Layer 12 of a small transformer language model trained on English Wikipedia (15 layers, counted from 0, width 128).
A neuron adds its activation times its output weights to the MLP's output. To switch it off is to set its activation to zero at one token and run the rest of the model.
A neuron's activation on a vector x is SiLU(gate . x) times (in . x), where the dot is the dot product.

Input weights of the MLP neurons that the questions are about. A number n stands for (n - 500) times 0.001.
n39 gate: 757 599 500 447 558 488 905 694 504 549 618 226 590 605 595 696 874 451 367 544 544 517 427 755 582 617 463 312 624 405 393 663 620 404 470 405 496 467 719 492 645 480 723 787 415 571 412 508 427 539 528 399 492 677 496 617 529 629 508 628 562 641 452 547 637 721 504 480 525 613 725 500 582 627 755 716 465 476 387 736 550 508 405 337 575 508 496 568 645 445 401 721 463 703 529 907 774 530 347 327 627 585 317 480 355 483 393 655 354 425 324 329 463 680 391 578 614 446 415 459 685 386 578 562 681 301 523 307
n154 gate: 523 670 454 481 574 627 398 818 825 868 278 373 788 734 603 172 618 304 632 473 195 538 395 505 439 390 208 485 399 444 579 555 646 405 766 295 530 561 691 406 425 672 598 405 395 442 467 540 537 549 855 560 182 600 668 669 272 396 466 232 467 301 523 491 425 443 514 678 458 453 566 735 398 604 491 596 465 255 728 232 362 434 594 634 561 614 584 481 547 427 328 595 707 157 477 386 471 721 365 673 347 459 662 741 456 510 481 468 476 656 699 518 332 419 400 397 417 481 48 523 638 472 491 610 553 689 561 728
n157 gate: 294 546 778 360 549 412 785 553 500 556 574 381 457 786 452 288 571 838 667 261 619 581 492 482 640 496 619 736 414 522 378 556 566 504 360 477 428 263 375 478 267 735 452 619 192 238 755 437 513 322 572 560 517 558 597 658 587 660 604 627 605 396 649 555 408 310 517 432 430 758 367 663 609 448 713 473 385 400 429 581 629 509 223 565 707 522 702 635 456 428 585 613 403 500 504 643 692 653 288 566 253 496 461 561 296 370 189 426 173 456 653 556 680 491 491 282 844 518 388 504 585 444 565 743 527 461 344 426
n194 gate: 608 526 492 645 640 650 517 612 654 414 479 383 603 695 504 509 525 308 408 572 658 368 294 483 508 455 559 371 219 666 454 537 625 532 406 448 557 529 716 433 429 356 346 347 460 539 699 285 870 522 411 863 475 686 408 411 343 668 564 598 570 441 214 659 279 525 294 508 710 609 228 304 401 610 353 364 481 278 508 653 661 416 375 603 246 445 394 303 629 311 645 400 442 833 377 504 475 346 649 268 410 289 410 656 496 385 612 525 626 513 528 500 355 331 470 674 492 467 435 603 454 345 525 644 572 410 590 632
n273 gate: 388 351 476 460 578 488 496 584 520 457 693 556 524 581 337 627 528 923 616 523 519 190 351 557 703 305 428 578 500 691 488 245 400 454 376 400 496 480 561 624 444 599 400 485 481 439 601 378 547 438 771 398 386 520 300 301 433 278 557 467 520 553 469 515 668 379 441 457 528 666 492 544 579 432 581 688 410 382 387 569 431 339 268 646 604 480 523 443 368 722 668 522 620 580 579 597 500 610 127 381 413 586 590 508 414 148 321 646 689 696 670 300 580 274 289 560 488 680 327 567 298 633 437 534 594 445 500 670
n303 gate: 744 303 279 586 569 546 466 649 608 504 655 459 553 698 327 704 479 736 504 722 560 525 396 575 442 318 587 547 434 525 174 630 367 412 735 659 492 302 416 608 397 463 380 536 597 653 399 274 816 534 677 427 573 538 656 189 549 546 390 447 389 492 408 678 707 592 562 552 529 416 575 425 696 461 479 775 481 182 785 380 420 634 604 431 740 429 687 713 430 419 584 645 459 504 716 479 214 390 441 496 668 379 565 422 547 445 422 484 483 463 604 288 620 357 571 492 573 218 492 344 479 626 377 415 567 723 423 570
n39 in: 602 624 579 566 376 433 614 535 424 404 631 647 745 595 434 696 549 681 513 335 556 518 550 491 438 582 834 450 517 346 641 526 536 444 367 408 378 416 708 820 726 386 350 423 478 496 671 466 452 283 479 496 718 374 209 621 399 491 655 560 993 307 668 610 491 469 302 595 500 415 304 509 588 534 603 291 488 391 599 423 680 383 522 421 225 594 462 687 567 591 610 365 345 638 343 590 374 700 509 778 399 327 757 404 376 695 447 575 344 571 491 744 372 478 257 531 835 687 570 263 590 317 447 641 279 717 583 738
n154 in: 593 341 486 445 729 468 519 333 407 523 450 505 472 358 486 810 710 458 472 456 842 334 314 650 542 464 495 572 409 223 408 536 481 737 289 625 266 579 325 598 648 169 574 666 297 606 472 469 346 399 325 505 591 458 634 821 638 790 581 441 440 605 365 589 124 785 518 626 339 660 463 421 573 397 589 690 448 482 284 554 679 617 658 335 649 411 373 304 546 629 572 295 305 532 673 684 585 367 533 122 193 477 596 505 457 619 375 303 752 495 281 486 662 477 599 338 473 728 573 505 86 282 385 596 405 445 661 560
n157 in: 396 247 810 513 484 574 357 383 443 624 676 378 380 624 478 419 802 441 609 392 855 265 431 694 652 649 758 622 480 517 487 209 561 689 554 333 349 539 456 679 296 298 561 664 508 318 650 300 645 459 530 410 573 549 341 530 474 676 464 354 427 459 449 712 670 640 310 199 397 262 566 531 440 418 671 469 472 697 385 529 686 641 400 650 443 425 439 603 478 518 400 344 626 735 461 368 332 482 558 513 728 576 778 603 599 562 613 694 693 587 445 517 504 403 279 258 598 805 663 500 531 487 414 431 544 453 610 846
n194 in: 479 342 590 643 542 541 373 447 281 641 296 562 443 592 213 564 662 522 211 520 460 298 381 654 249 407 533 547 589 607 504 220 690 456 423 637 477 434 391 570 504 484 360 464 380 195 538 224 476 706 480 520 569 647 436 665 504 388 479 552 541 504 548 354 554 321 512 512 357 437 737 492 553 479 492 572 419 362 659 739 739 650 384 626 438 475 391 305 644 390 716 226 331 525 691 872 529 623 411 303 366 367 204 516 474 424 286 537 612 541 611 516 438 617 416 557 456 603 358 296 492 367 447 446 752 682 380 660
n273 in: 631 644 407 768 546 304 513 687 406 420 347 533 367 442 801 412 623 289 100 477 425 679 561 174 240 528 574 369 481 537 658 408 602 606 765 593 605 198 338 623 618 359 472 504 690 500 342 516 540 250 346 420 484 525 594 416 633 434 362 607 459 423 587 609 586 389 532 333 573 550 574 451 468 462 352 275 626 488 599 370 525 521 598 484 676 467 561 437 565 546 309 515 300 259 572 529 620 437 693 378 617 572 480 371 567 588 638 613 328 246 547 793 406 657 488 455 580 668 733 375 442 392 464 634 392 548 347 306
n303 in: 500 554 552 548 597 195 275 613 780 654 625 557 522 642 552 513 671 496 461 521 517 353 402 915 622 342 596 635 443 652 387 367 513 412 397 736 536 670 522 671 395 444 604 332 424 450 478 371 509 332 415 611 693 456 433 296 698 575 598 378 513 763 538 492 439 698 491 632 332 615 895 115 582 500 306 442 728 668 416 673 664 562 635 272 513 337 344 424 500 509 552 512 339 757 337 473 482 710 589 465 470 300 590 565 109 598 778 336 434 386 609 659 474 513 571 517 304 531 333 362 354 214 647 496 398 551 398 500

Output weights of the MLP neurons that the questions are about. A number n stands for (n - 500) times 0.0014.
n39: 577 492 605 528 553 506 434 310 592 532 483 687 458 602 538 544 316 371 462 503 570 451 447 591 470 392 488 334 409 576 590 497 482 535 551 413 565 587 484 361 513 531 443 483 558 466 594 566 530 522 581 494 563 381 556 564 410 532 645 639 614 517 326 597 429 500 404 567 454 607 556 637 439 705 782 381 556 310 446 485 519 446 607 655 583 500 659 469 553 525 532 507 387 545 549 541 525 540 646 452 284 680 452 310 599 358 583 491 688 351 478 491 365 548 643 489 604 421 450 461 598 700 448 459 429 676 683 628
n154: 429 427 406 385 427 555 608 435 534 589 630 600 374 509 354 527 550 672 398 631 377 512 622 479 500 391 518 375 697 491 436 723 398 491 595 483 563 425 315 669 540 366 381 474 452 467 236 381 457 420 463 525 506 579 511 518 603 575 491 748 449 523 465 321 556 431 363 535 465 474 572 420 447 700 383 271 424 444 491 516 461 663 229 621 328 707 602 474 476 506 614 493 503 213 491 337 573 380 554 428 596 395 405 448 582 415 610 466 351 533 402 465 503 420 562 526 579 480 566 612 525 432 409 469 642 598 486 500
n157: 536 564 494 594 512 600 506 467 488 482 468 424 460 506 386 412 556 637 541 393 455 463 450 463 281 422 529 395 641 520 684 423 479 584 437 396 621 656 486 557 577 391 491 342 442 582 509 585 321 597 458 612 428 544 449 488 497 259 390 492 593 390 303 443 429 606 551 460 561 372 433 421 663 786 385 440 409 577 600 533 705 654 550 525 458 551 388 391 559 622 416 640 491 506 419 477 500 549 592 524 497 511 443 430 389 516 534 515 709 532 443 503 525 640 508 656 449 191 597 326 401 296 425 450 421 365 343 581
n194: 497 596 492 550 473 402 516 660 541 415 497 424 474 562 438 652 475 403 591 531 505 460 554 503 578 550 581 332 567 623 476 576 466 559 378 530 444 546 622 600 733 596 487 526 549 535 463 466 485 566 323 611 481 567 559 634 636 441 551 523 571 456 669 607 475 641 458 455 333 361 530 356 435 149 419 657 416 538 529 508 454 505 486 323 552 518 461 391 495 526 524 399 615 469 385 403 401 433 362 539 454 627 711 482 530 337 391 421 282 535 725 532 362 542 540 406 466 404 582 428 412 490 514 454 544 457 531 559
n273: 513 474 468 556 581 290 693 618 449 467 463 450 519 480 661 487 585 500 495 589 679 478 495 366 436 551 442 471 435 464 450 616 563 651 591 563 756 460 542 512 459 541 485 486 643 470 385 443 535 376 528 438 430 370 528 622 451 478 512 888 426 544 564 371 393 542 500 437 429 517 479 452 426 975 542 487 787 459 473 505 529 615 556 457 561 515 635 521 523 498 392 600 460 565 478 475 442 465 409 624 516 528 534 654 560 438 402 515 518 520 572 468 379 620 425 529 437 486 554 438 546 476 533 594 498 526 486 447
n303: 523 568 514 467 468 427 587 509 500 460 656 483 481 534 560 420 563 658 559 684 580 548 651 406 409 555 540 542 420 558 577 662 578 528 472 218 78 452 473 503 403 382 393 573 540 472 483 361 643 459 603 577 356 577 442 602 506 523 571 560 370 519 549 549 485 447 465 244 563 486 466 472 575 397 570 535 575 564 478 453 579 542 413 541 639 547 478 524 437 431 789 422 404 577 432 412 593 618 399 394 436 422 422 618 676 488 220 491 471 540 518 542 319 656 534 356 522 545 602 588 371 367 556 578 505 505 516 522

Each question names a token from some text and the token that comes next. It shows the vector x that enters the MLP there. A number n stands for (n - 500) times 0.0083.

Then comes g, the gradient of the next token's log-probability with respect to the MLP's output, scaled to length 1. A neuron's effect is roughly proportional to its activation times (output weights . g). A number n stands for (n - 500) times 0.00083.

"l", then "or"
x: 521 559 454 432 370 479 256 541 468 310 447 423 341 594 559 568 455 529 547 583 565 504 661 498 458 714 478 375 568 627 424 642 478 327 610 410 643 560 364 511 508 564 701 503 603 506 354 658 504 621 458 536 557 419 596 451 450 626 215 363 679 346 355 411 679 527 546 635 466 271 456 443 538 333 622 671 312 377 457 414 358 589 487 310 445 359 463 715 528 352 393 406 424 450 511 575 576 526 336 547 689 355 443 452 633 622 470 640 591 307 492 384 286 596 457 513 512 542 507 581 386 535 504 398 705 406 435 588
g: 580 514 541 690 662 482 622 355 407 398 647 506 509 554 401 470 340 559 527 570 386 521 541 503 450 697 492 423 599 504 528 404 489 640 450 602 563 460 517 523 512 621 588 478 406 345 449 681 325 646 495 455 615 463 436 632 381 462 424 530 499 630 459 401 515 541 410 399 505 714 416 353 553 564 729 532 485 405 401 553 485 672 453 745 591 736 523 539 456 625 471 506 436 220 583 487 508 469 553 626 528 505 440 514 198 488 513 670 463 382 307 387 585 560 467 401 420 583 328 389 333 734 500 362 699 405 521 350
Which neuron, switched off, lowers the next token's probability most? n303

" be", then "en"
x: 537 512 566 418 486 623 715 532 483 571 349 634 654 590 461 551 405 451 648 446 601 723 663 388 413 708 641 623 505 517 574 529 604 744 563 337 349 483 276 594 577 545 488 377 684 456 602 534 531 671 467 498 419 542 371 585 426 510 704 656 584 635 523 582 559 443 408 419 443 606 527 602 535 332 438 555 511 744 433 426 587 612 592 622 591 501 393 388 374 634 559 257 396 379 552 559 397 465 461 400 538 413 659 526 484 480 592 461 389 455 553 547 490 529 304 489 362 532 729 630 448 498 686 276 293 409 365 339
g: 488 509 487 490 379 515 505 406 394 358 495 384 423 317 815 631 602 518 539 609 445 595 557 292 449 443 521 607 364 438 334 559 501 396 526 686 560 433 517 539 459 473 712 493 514 575 548 508 349 642 337 718 629 596 629 474 708 642 655 447 503 538 571 534 359 699 480 652 545 480 535 323 684 505 422 459 466 395 487 604 575 376 567 637 420 554 315 743 410 372 472 423 638 508 465 555 613 507 709 619 551 378 635 569 521 498 413 383 482 468 560 511 445 502 323 360 524 631 657 415 494 606 519 398 506 691 632 457
Which neuron, switched off, lowers the next token's probability most? n39

"am", then "il"
x: 657 624 498 504 414 594 498 475 555 633 484 470 791 191 461 129 518 494 693 481 620 547 457 537 453 653 431 439 462 583 544 553 687 475 663 574 392 532 526 315 528 375 540 441 582 509 578 498 443 498 482 354 487 594 635 588 554 724 345 377 662 272 290 479 366 568 440 562 522 393 464 490 629 361 669 443 615 625 414 495 295 461 507 395 736 502 486 348 416 807 557 451 433 412 462 649 437 661 533 517 428 395 573 460 709 313 449 426 493 759 448 352 433 518 622 626 526 391 498 527 556 375 438 559 319 445 746 408
g: 315 563 455 458 427 561 518 454 565 627 551 577 406 492 459 426 296 435 418 384 687 433 576 395 318 391 592 443 666 608 447 563 445 649 524 461 558 631 616 766 540 514 331 576 597 477 322 551 596 455 553 514 600 523 395 600 515 454 490 566 686 414 458 622 436 535 267 521 559 504 698 429 471 582 598 472 474 695 453 457 415 564 391 684 496 711 640 458 446 411 569 481 373 599 444 478 397 576 418 493 615 347 467 512 669 652 411 547 639 661 336 529 462 586 463 690 491 441 698 364 785 542 471 658 313 461 587 390
Which neuron, switched off, lowers the next token's probability most? n154

"L", then "in"
x: 534 605 516 475 521 380 443 623 591 529 624 584 442 487 487 411 612 592 611 631 573 446 538 576 506 490 567 625 386 499 519 508 548 343 613 376 284 442 419 520 402 531 469 431 624 617 530 524 501 671 410 581 520 488 486 548 534 532 536 205 592 432 564 430 366 359 357 418 386 311 476 344 380 247 535 612 150 576 495 379 570 459 488 439 449 617 494 341 618 679 644 558 536 407 545 461 472 539 543 586 543 507 473 469 521 597 263 444 520 513 551 593 494 499 517 483 594 455 543 593 428 475 551 351 462 531 551 587
g: 393 368 374 372 429 484 727 439 271 711 561 305 606 468 422 399 327 535 460 423 453 562 463 338 483 445 399 483 517 616 363 493 648 488 660 426 451 396 607 535 608 504 570 544 478 584 266 379 595 502 480 425 553 605 476 556 587 600 437 510 510 352 332 456 490 593 481 396 433 481 489 512 486 465 462 359 458 455 605 506 652 467 221 384 266 433 456 515 417 334 558 476 324 482 591 524 434 565 421 577 444 423 619 510 688 353 466 406 604 443 618 528 399 584 557 391 638 600 641 769 457 542 466 294 716 367 657 374
Which neuron, switched off, lowers the next token's probability most? n154

"us", then " H"
x: 608 441 520 451 357 641 292 464 419 494 534 541 660 532 746 449 424 421 787 573 608 475 409 372 316 351 543 514 456 265 397 406 422 453 498 475 177 532 529 254 527 490 624 442 458 576 647 435 545 479 296 527 388 524 580 327 527 517 403 509 395 534 418 454 648 300 433 474 432 325 426 456 394 460 392 474 534 509 506 441 570 546 346 439 459 544 484 342 495 512 570 244 520 294 495 423 479 682 674 721 644 493 682 563 478 573 491 438 514 484 370 689 337 601 394 667 708 587 586 429 682 490 433 725 655 520 535 459
g: 466 346 610 377 357 538 563 520 543 426 520 424 291 489 439 300 607 386 505 440 627 691 533 487 364 618 219 669 619 460 520 628 335 354 495 617 319 621 531 591 485 606 463 625 497 571 374 665 500 335 366 556 489 509 440 528 385 648 379 410 521 407 431 563 464 721 427 531 512 655 374 531 516 358 358 538 489 537 548 471 462 362 622 540 506 552 339 352 618 368 555 298 616 449 418 512 508 488 440 399 500 655 310 562 597 588 539 459 419 474 324 385 552 314 371 490 546 391 494 610 366 383 435 438 394 242 374 488
Which neuron, switched off, lowers the next token's probability most? n39

"ot", then "om"
x: 421 444 483 372 612 463 554 520 474 673 464 407 621 489 569 606 636 552 554 548 481 317 480 667 620 256 445 364 448 537 501 507 461 452 477 575 338 608 602 471 364 341 586 481 403 499 603 615 480 408 451 494 567 719 469 471 332 529 377 403 457 397 321 386 532 505 630 584 422 382 469 302 346 326 485 690 454 604 304 633 615 644 598 696 620 538 477 532 668 505 585 160 620 380 476 442 416 335 750 490 521 482 591 449 571 586 595 578 389 780 323 459 404 367 539 504 416 623 433 446 485 320 566 352 551 531 566 465
g: 641 417 513 517 673 927 394 475 455 641 581 503 447 540 481 446 522 524 538 322 399 487 372 658 465 427 486 475 427 591 514 500 534 426 613 669 486 491 594 453 695 537 573 317 452 501 411 655 635 312 495 491 659 517 640 397 561 450 602 503 604 614 505 556 651 517 566 284 359 362 494 616 386 512 456 452 443 335 555 407 523 499 466 545 446 565 540 459 374 506 465 524 603 602 545 748 495 420 458 397 300 632 235 330 650 531 456 481 232 480 587 426 410 596 728 470 527 478 374 544 510 603 547 536 412 675 455 497
Which neuron, switched off, lowers the next token's probability most? n273

"se", then " the"
x: 377 707 518 425 493 545 630 232 524 492 221 672 574 659 454 642 436 635 489 441 722 602 643 436 399 568 652 570 438 497 288 520 559 482 437 517 353 550 465 441 682 449 157 545 536 438 578 495 463 409 511 526 636 362 536 671 614 608 498 492 595 509 438 624 578 429 372 556 572 475 450 326 548 478 848 777 247 464 421 676 428 552 484 473 416 719 502 368 603 322 588 381 345 552 416 568 515 481 478 587 607 775 581 607 574 569 475 530 588 574 426 335 461 510 468 338 501 425 639 412 475 563 414 401 293 548 479 505
g: 562 419 450 594 551 595 605 490 461 433 365 700 373 618 416 446 600 481 682 556 546 388 386 433 465 447 581 459 509 559 539 611 552 434 541 495 510 590 571 469 605 340 539 463 495 469 306 435 690 376 392 390 591 509 411 622 544 540 512 568 295 402 472 479 543 690 725 692 523 539 657 299 511 481 384 630 431 449 793 619 524 484 313 514 537 659 620 459 291 424 504 452 541 462 436 360 422 442 660 670 598 483 517 307 457 560 472 372 324 342 678 318 480 526 504 320 512 536 406 394 607 462 278 531 342 369 409 602
Which neuron, switched off, lowers the next token's probability most? n157

" B", then "ra"
x: 467 457 536 485 494 625 386 451 524 462 478 533 472 539 468 506 516 520 560 595 539 417 684 560 489 620 506 382 359 553 411 441 443 328 498 479 233 523 498 444 439 466 509 498 661 603 547 559 504 498 482 618 367 516 555 499 388 497 573 156 455 488 494 555 493 441 453 553 481 467 504 398 447 255 535 533 109 548 458 360 560 532 608 603 554 494 469 482 405 422 446 492 426 500 627 522 530 559 499 481 539 361 485 500 631 528 454 442 473 647 510 535 574 579 448 566 475 564 505 509 555 559 541 368 542 623 734 543
g: 686 345 563 357 598 585 588 431 661 344 541 691 448 434 614 575 545 484 400 460 564 544 364 716 564 351 442 488 622 437 312 421 459 520 472 614 545 814 632 480 525 453 402 472 584 536 537 456 380 445 700 419 538 346 257 435 510 477 544 472 263 656 510 458 537 627 409 598 539 618 558 519 380 504 612 722 515 651 538 543 402 422 579 462 484 461 481 595 461 544 377 567 692 515 679 717 548 608 542 561 560 450 547 471 563 489 592 449 609 522 572 311 499 604 775 504 516 619 455 440 353 701 347 427 532 642 573 521
Which neuron, switched off, lowers the next token's probability most? n303

"ort", then "s"
x: 714 459 523 361 392 507 363 527 363 511 471 578 448 725 569 660 427 336 529 523 741 471 525 416 547 362 542 543 471 690 437 468 468 494 575 327 376 436 512 467 564 390 414 467 396 578 476 460 402 607 536 551 686 402 297 411 490 535 633 455 468 455 517 521 528 574 432 741 570 526 350 273 520 316 446 756 458 716 506 545 441 470 396 737 633 466 382 640 561 523 671 218 581 709 343 528 551 516 532 477 419 499 577 499 435 425 397 520 511 552 428 666 613 520 330 588 346 684 662 441 500 365 413 560 543 487 517 648
g: 383 311 528 363 636 586 361 489 357 541 677 432 527 526 501 349 695 446 730 449 662 565 578 725 770 399 513 577 587 454 494 512 568 346 543 537 513 458 493 501 503 509 547 449 478 443 429 330 433 507 516 391 586 389 513 521 486 484 588 447 519 510 283 556 487 537 593 689 335 511 462 566 514 522 591 540 536 365 727 258 545 516 334 674 329 485 586 563 444 617 523 528 358 462 522 628 484 515 531 509 414 491 518 308 459 469 554 324 714 513 408 643 320 426 737 436 544 600 339 283 476 474 382 460 267 555 442 455
Which neuron, switched off, lowers the next token's probability most? n273

"ch", then "ia"
x: 439 338 447 421 530 596 447 481 521 563 556 547 626 473 547 628 454 385 482 497 602 389 597 585 503 405 396 276 498 601 377 377 519 404 504 294 223 462 545 487 568 541 477 549 490 498 506 535 604 499 496 597 372 561 443 581 389 425 689 274 483 402 452 544 577 327 447 586 599 364 476 414 481 237 490 443 541 496 383 520 360 466 377 445 400 599 452 413 562 348 679 80 515 617 492 543 522 481 460 278 516 444 535 452 550 697 432 560 446 551 474 447 499 470 558 472 360 393 508 474 532 583 478 530 592 472 526 455
g: 620 418 524 450 417 311 225 464 498 383 576 592 656 328 340 424 522 653 575 302 450 665 325 470 660 283 381 487 552 515 560 687 424 475 397 521 506 626 577 385 473 603 631 459 576 504 610 481 447 402 445 335 427 553 315 593 605 646 407 457 485 541 501 635 536 556 402 504 582 611 654 418 487 416 655 421 335 232 421 438 512 394 426 340 509 407 403 351 400 385 587 505 590 532 657 619 401 448 517 474 353 411 339 459 603 368 305 376 522 620 704 612 546 459 391 442 562 579 510 369 535 406 479 593 370 509 527 446
Which neuron, switched off, lowers the next token's probability most? n273

"es", then " v"
x: 653 607 451 566 582 622 499 290 319 456 574 443 579 668 628 446 372 499 540 653 587 369 419 566 525 652 410 729 577 502 552 407 510 559 455 462 238 705 266 661 483 644 332 448 399 388 603 474 472 566 327 451 667 590 452 626 477 358 527 614 778 385 404 521 407 428 473 490 548 506 489 432 516 348 516 496 449 601 602 455 529 518 396 366 537 280 448 195 674 321 601 444 399 554 349 628 588 556 572 494 696 551 538 651 634 659 409 442 284 420 525 533 503 501 459 305 613 575 453 336 522 407 256 475 417 608 441 350
g: 533 430 418 494 484 359 261 390 518 523 355 343 354 509 489 526 679 456 423 714 427 625 327 484 519 534 448 402 601 559 543 515 471 653 506 426 502 378 755 482 560 831 579 407 482 535 623 506 590 646 556 546 342 437 257 449 498 464 728 515 660 498 496 468 746 510 446 478 367 625 526 490 422 476 393 552 555 562 562 565 484 370 731 458 365 553 452 466 430 318 496 401 481 519 417 415 698 511 386 496 557 418 447 531 624 405 283 350 487 478 572 424 385 660 314 572 597 345 411 644 512 651 457 547 459 633 506 456
Which neuron, switched off, lowers the next token's probability most? n194

"o", then "le"
x: 594 546 501 697 556 361 430 455 301 580 553 400 490 466 582 542 478 331 411 540 483 550 620 467 593 351 558 469 392 488 534 499 291 467 568 424 403 536 581 444 461 410 493 533 569 517 540 564 435 525 314 563 417 560 483 573 413 440 535 397 521 464 259 533 592 254 595 499 608 332 445 346 326 290 577 491 397 510 504 581 425 643 259 583 564 510 442 512 573 363 633 206 588 433 385 505 457 447 733 387 631 581 419 457 722 643 434 843 534 587 358 514 380 662 421 455 352 557 471 579 508 529 456 510 607 453 418 451
g: 347 513 401 408 496 399 657 560 453 387 508 661 467 463 327 400 515 550 413 492 454 609 468 621 472 516 297 669 541 598 462 746 637 448 545 458 472 675 462 538 440 406 522 626 584 559 228 487 559 455 567 541 615 523 375 409 569 671 693 404 474 761 460 475 507 516 695 430 545 410 467 537 733 426 475 627 468 497 419 604 528 535 535 551 534 491 578 535 565 517 387 422 584 646 514 515 427 632 680 428 686 270 646 610 601 336 686 509 450 532 489 434 512 613 611 441 493 466 686 379 635 533 610 652 399 729 269 452
Which neuron, switched off, lowers the next token's probability most? n303

"v", then "el"
x: 557 466 481 535 428 469 619 225 582 441 480 421 684 574 511 534 581 581 416 537 566 477 587 615 513 617 419 455 551 555 549 589 687 525 604 545 636 506 428 495 637 529 628 368 573 702 500 410 500 235 535 274 501 528 639 785 500 466 327 544 509 405 526 397 425 607 494 456 392 349 610 495 458 513 363 614 190 617 546 665 534 441 504 676 288 406 220 530 662 568 593 313 384 409 448 672 589 517 568 436 579 493 670 566 535 663 647 611 436 426 609 395 563 396 490 430 493 647 570 548 704 442 543 470 511 653 611 609
g: 337 259 420 400 576 662 413 426 505 497 426 475 429 410 473 776 538 466 412 393 583 392 467 333 415 575 522 516 427 373 490 502 508 559 450 406 478 465 360 343 474 591 651 479 454 445 721 488 603 488 531 360 443 453 508 502 284 662 282 563 621 583 446 693 573 436 357 531 635 448 441 713 528 522 430 627 552 291 422 523 377 510 531 679 370 426 608 489 600 682 457 491 463 449 456 408 335 377 632 518 399 597 438 630 621 275 686 349 696 411 350 381 310 498 560 489 561 470 601 432 514 660 561 429 485 378 538 503
Which neuron, switched off, lowers the next token's probability most? n39

"s", then "ess"
x: 387 372 381 391 527 392 581 431 555 277 495 447 510 516 512 539 488 494 424 346 434 394 570 385 646 494 591 421 488 467 694 477 609 416 625 704 147 493 413 431 663 568 633 368 576 449 700 512 463 384 524 596 613 386 585 514 523 769 602 530 583 337 394 444 495 485 522 359 376 413 260 521 518 460 416 496 369 766 673 504 291 455 353 617 311 512 455 399 519 296 641 468 462 357 455 840 492 231 529 568 339 545 430 516 513 493 615 662 297 458 600 675 519 420 669 428 586 780 572 425 504 455 385 470 269 497 469 412
g: 530 487 533 720 398 590 717 400 479 463 361 463 459 411 436 372 413 437 544 331 657 318 638 504 482 430 449 607 502 556 468 601 491 340 260 623 543 494 514 435 546 597 542 402 475 505 700 451 558 507 393 333 455 467 277 540 576 596 468 540 521 527 573 415 462 615 512 403 471 560 523 428 651 508 615 556 500 568 509 432 499 532 277 402 384 504 600 687 399 440 447 567 485 621 483 288 418 686 319 487 490 550 581 458 493 607 580 381 404 556 538 482 557 778 521 577 890 594 307 338 545 501 470 640 564 501 517 238
Which neuron, switched off, lowers the next token's probability most? n39

"w", then "ort"
x: 500 510 282 347 373 377 515 383 514 325 563 571 544 634 564 353 466 396 684 469 524 568 583 546 465 580 618 582 288 538 682 508 474 404 565 390 542 349 593 422 487 479 717 562 303 561 521 455 394 673 489 615 412 266 559 617 458 332 630 407 713 427 370 573 480 454 403 547 260 353 448 451 439 421 350 523 323 414 591 603 454 674 591 676 526 530 404 357 532 523 375 130 635 448 332 529 390 322 515 560 668 441 509 411 385 471 547 531 577 599 327 479 510 602 519 477 526 542 408 531 589 603 366 522 462 464 427 702
g: 480 344 542 469 574 351 298 596 318 377 479 474 436 427 464 470 517 605 583 454 241 424 396 318 542 576 297 364 469 497 492 587 325 355 397 725 421 410 465 652 501 354 413 493 676 443 485 533 591 556 518 428 527 445 421 745 629 517 441 425 467 418 422 440 519 443 581 424 673 535 525 378 420 488 320 517 487 398 482 619 605 761 424 580 434 536 556 613 248 532 323 359 539 374 767 498 555 452 429 431 530 507 505 542 539 317 714 220 458 381 672 532 464 501 602 541 482 494 448 541 479 520 472 520 546 662 480 594
Which neuron, switched off, raises the next token's probability most? n154

"m", then "an"
x: 534 299 403 538 485 602 358 469 454 606 581 351 489 491 525 561 620 389 553 624 527 445 393 436 582 480 625 481 154 649 615 449 487 647 588 532 538 530 429 414 644 472 409 507 412 428 554 250 294 540 406 508 491 533 682 465 441 563 487 497 553 307 289 610 484 593 458 485 545 545 554 464 583 269 341 566 481 461 503 546 429 599 523 307 383 396 515 396 435 443 574 389 342 615 393 428 396 551 752 508 433 474 629 472 376 582 439 565 554 399 460 677 731 506 541 405 489 679 398 540 457 529 462 271 419 473 467 545
g: 471 565 459 539 498 475 457 463 620 423 500 411 584 503 538 645 537 534 535 662 198 453 436 705 458 445 621 630 562 557 571 664 579 422 439 709 464 284 512 462 377 500 459 646 527 618 538 474 573 585 504 316 697 453 482 297 561 329 568 393 565 360 407 553 487 349 449 441 479 593 297 387 412 517 527 588 462 302 321 498 363 352 756 626 670 557 531 668 539 469 456 600 432 326 541 659 555 693 507 583 498 506 641 647 379 606 489 653 443 516 447 408 497 329 523 242 478 562 441 507 668 535 501 442 552 548 361 435
Which neuron, switched off, raises the next token's probability most? n194

"ated", then " on"
x: 520 631 390 645 440 684 620 631 515 446 288 617 628 592 583 493 186 481 472 374 584 545 547 694 608 557 534 554 598 567 433 590 509 338 490 476 610 575 492 660 344 643 606 312 471 628 642 472 470 385 293 641 608 546 487 505 667 517 510 627 679 530 649 455 346 520 485 454 716 550 537 215 550 415 443 397 302 598 391 585 523 540 465 409 546 441 499 370 498 302 597 239 457 641 618 450 465 537 645 437 612 403 451 539 453 391 584 355 415 218 535 258 519 452 325 512 401 564 636 430 566 535 456 466 550 549 404 413
g: 462 596 427 495 657 674 697 680 568 531 345 646 382 440 621 419 470 492 526 596 343 414 573 589 340 379 570 484 499 557 494 440 567 326 633 487 521 597 455 397 365 453 417 511 420 325 411 695 344 455 564 611 335 384 395 532 491 225 548 505 374 321 512 551 415 283 618 627 398 486 481 607 511 463 307 366 604 543 681 475 660 389 574 420 667 433 562 394 448 466 600 502 613 531 614 602 630 519 647 429 492 430 606 518 451 472 763 651 637 619 538 442 499 704 592 449 353 614 615 543 550 683 539 491 572 533 498 569
Which neuron, switched off, raises the next token's probability most? n194

"ow", then "ell"
x: 389 310 356 432 451 412 853 478 604 376 504 877 457 379 298 288 395 396 459 555 511 622 521 532 654 804 563 717 470 537 696 586 591 392 481 530 467 478 462 534 485 550 468 403 527 521 420 538 551 619 450 439 401 508 535 583 352 461 499 322 370 417 488 640 634 377 573 630 379 424 358 639 731 338 341 521 428 762 426 479 693 392 376 468 670 582 480 550 462 427 405 458 354 382 463 298 676 582 481 676 416 477 543 490 493 598 515 602 453 477 492 433 321 388 648 457 381 503 452 546 491 442 364 454 545 630 484 442
g: 431 285 665 396 643 339 457 558 571 348 451 572 691 453 524 365 559 425 607 465 308 448 370 455 221 471 483 550 577 434 601 698 493 598 443 386 493 460 660 354 230 606 468 570 618 512 508 567 486 485 678 433 563 611 451 612 517 477 430 479 457 473 406 430 434 372 281 537 503 352 407 598 435 517 377 383 436 348 420 406 523 495 215 594 424 521 568 415 520 521 429 457 428 603 384 547 434 384 427 452 590 545 312 573 581 670 432 371 407 619 618 337 531 276 430 604 586 680 558 445 626 368 505 497 433 670 437 398
Which neuron, switched off, raises the next token's probability most? n154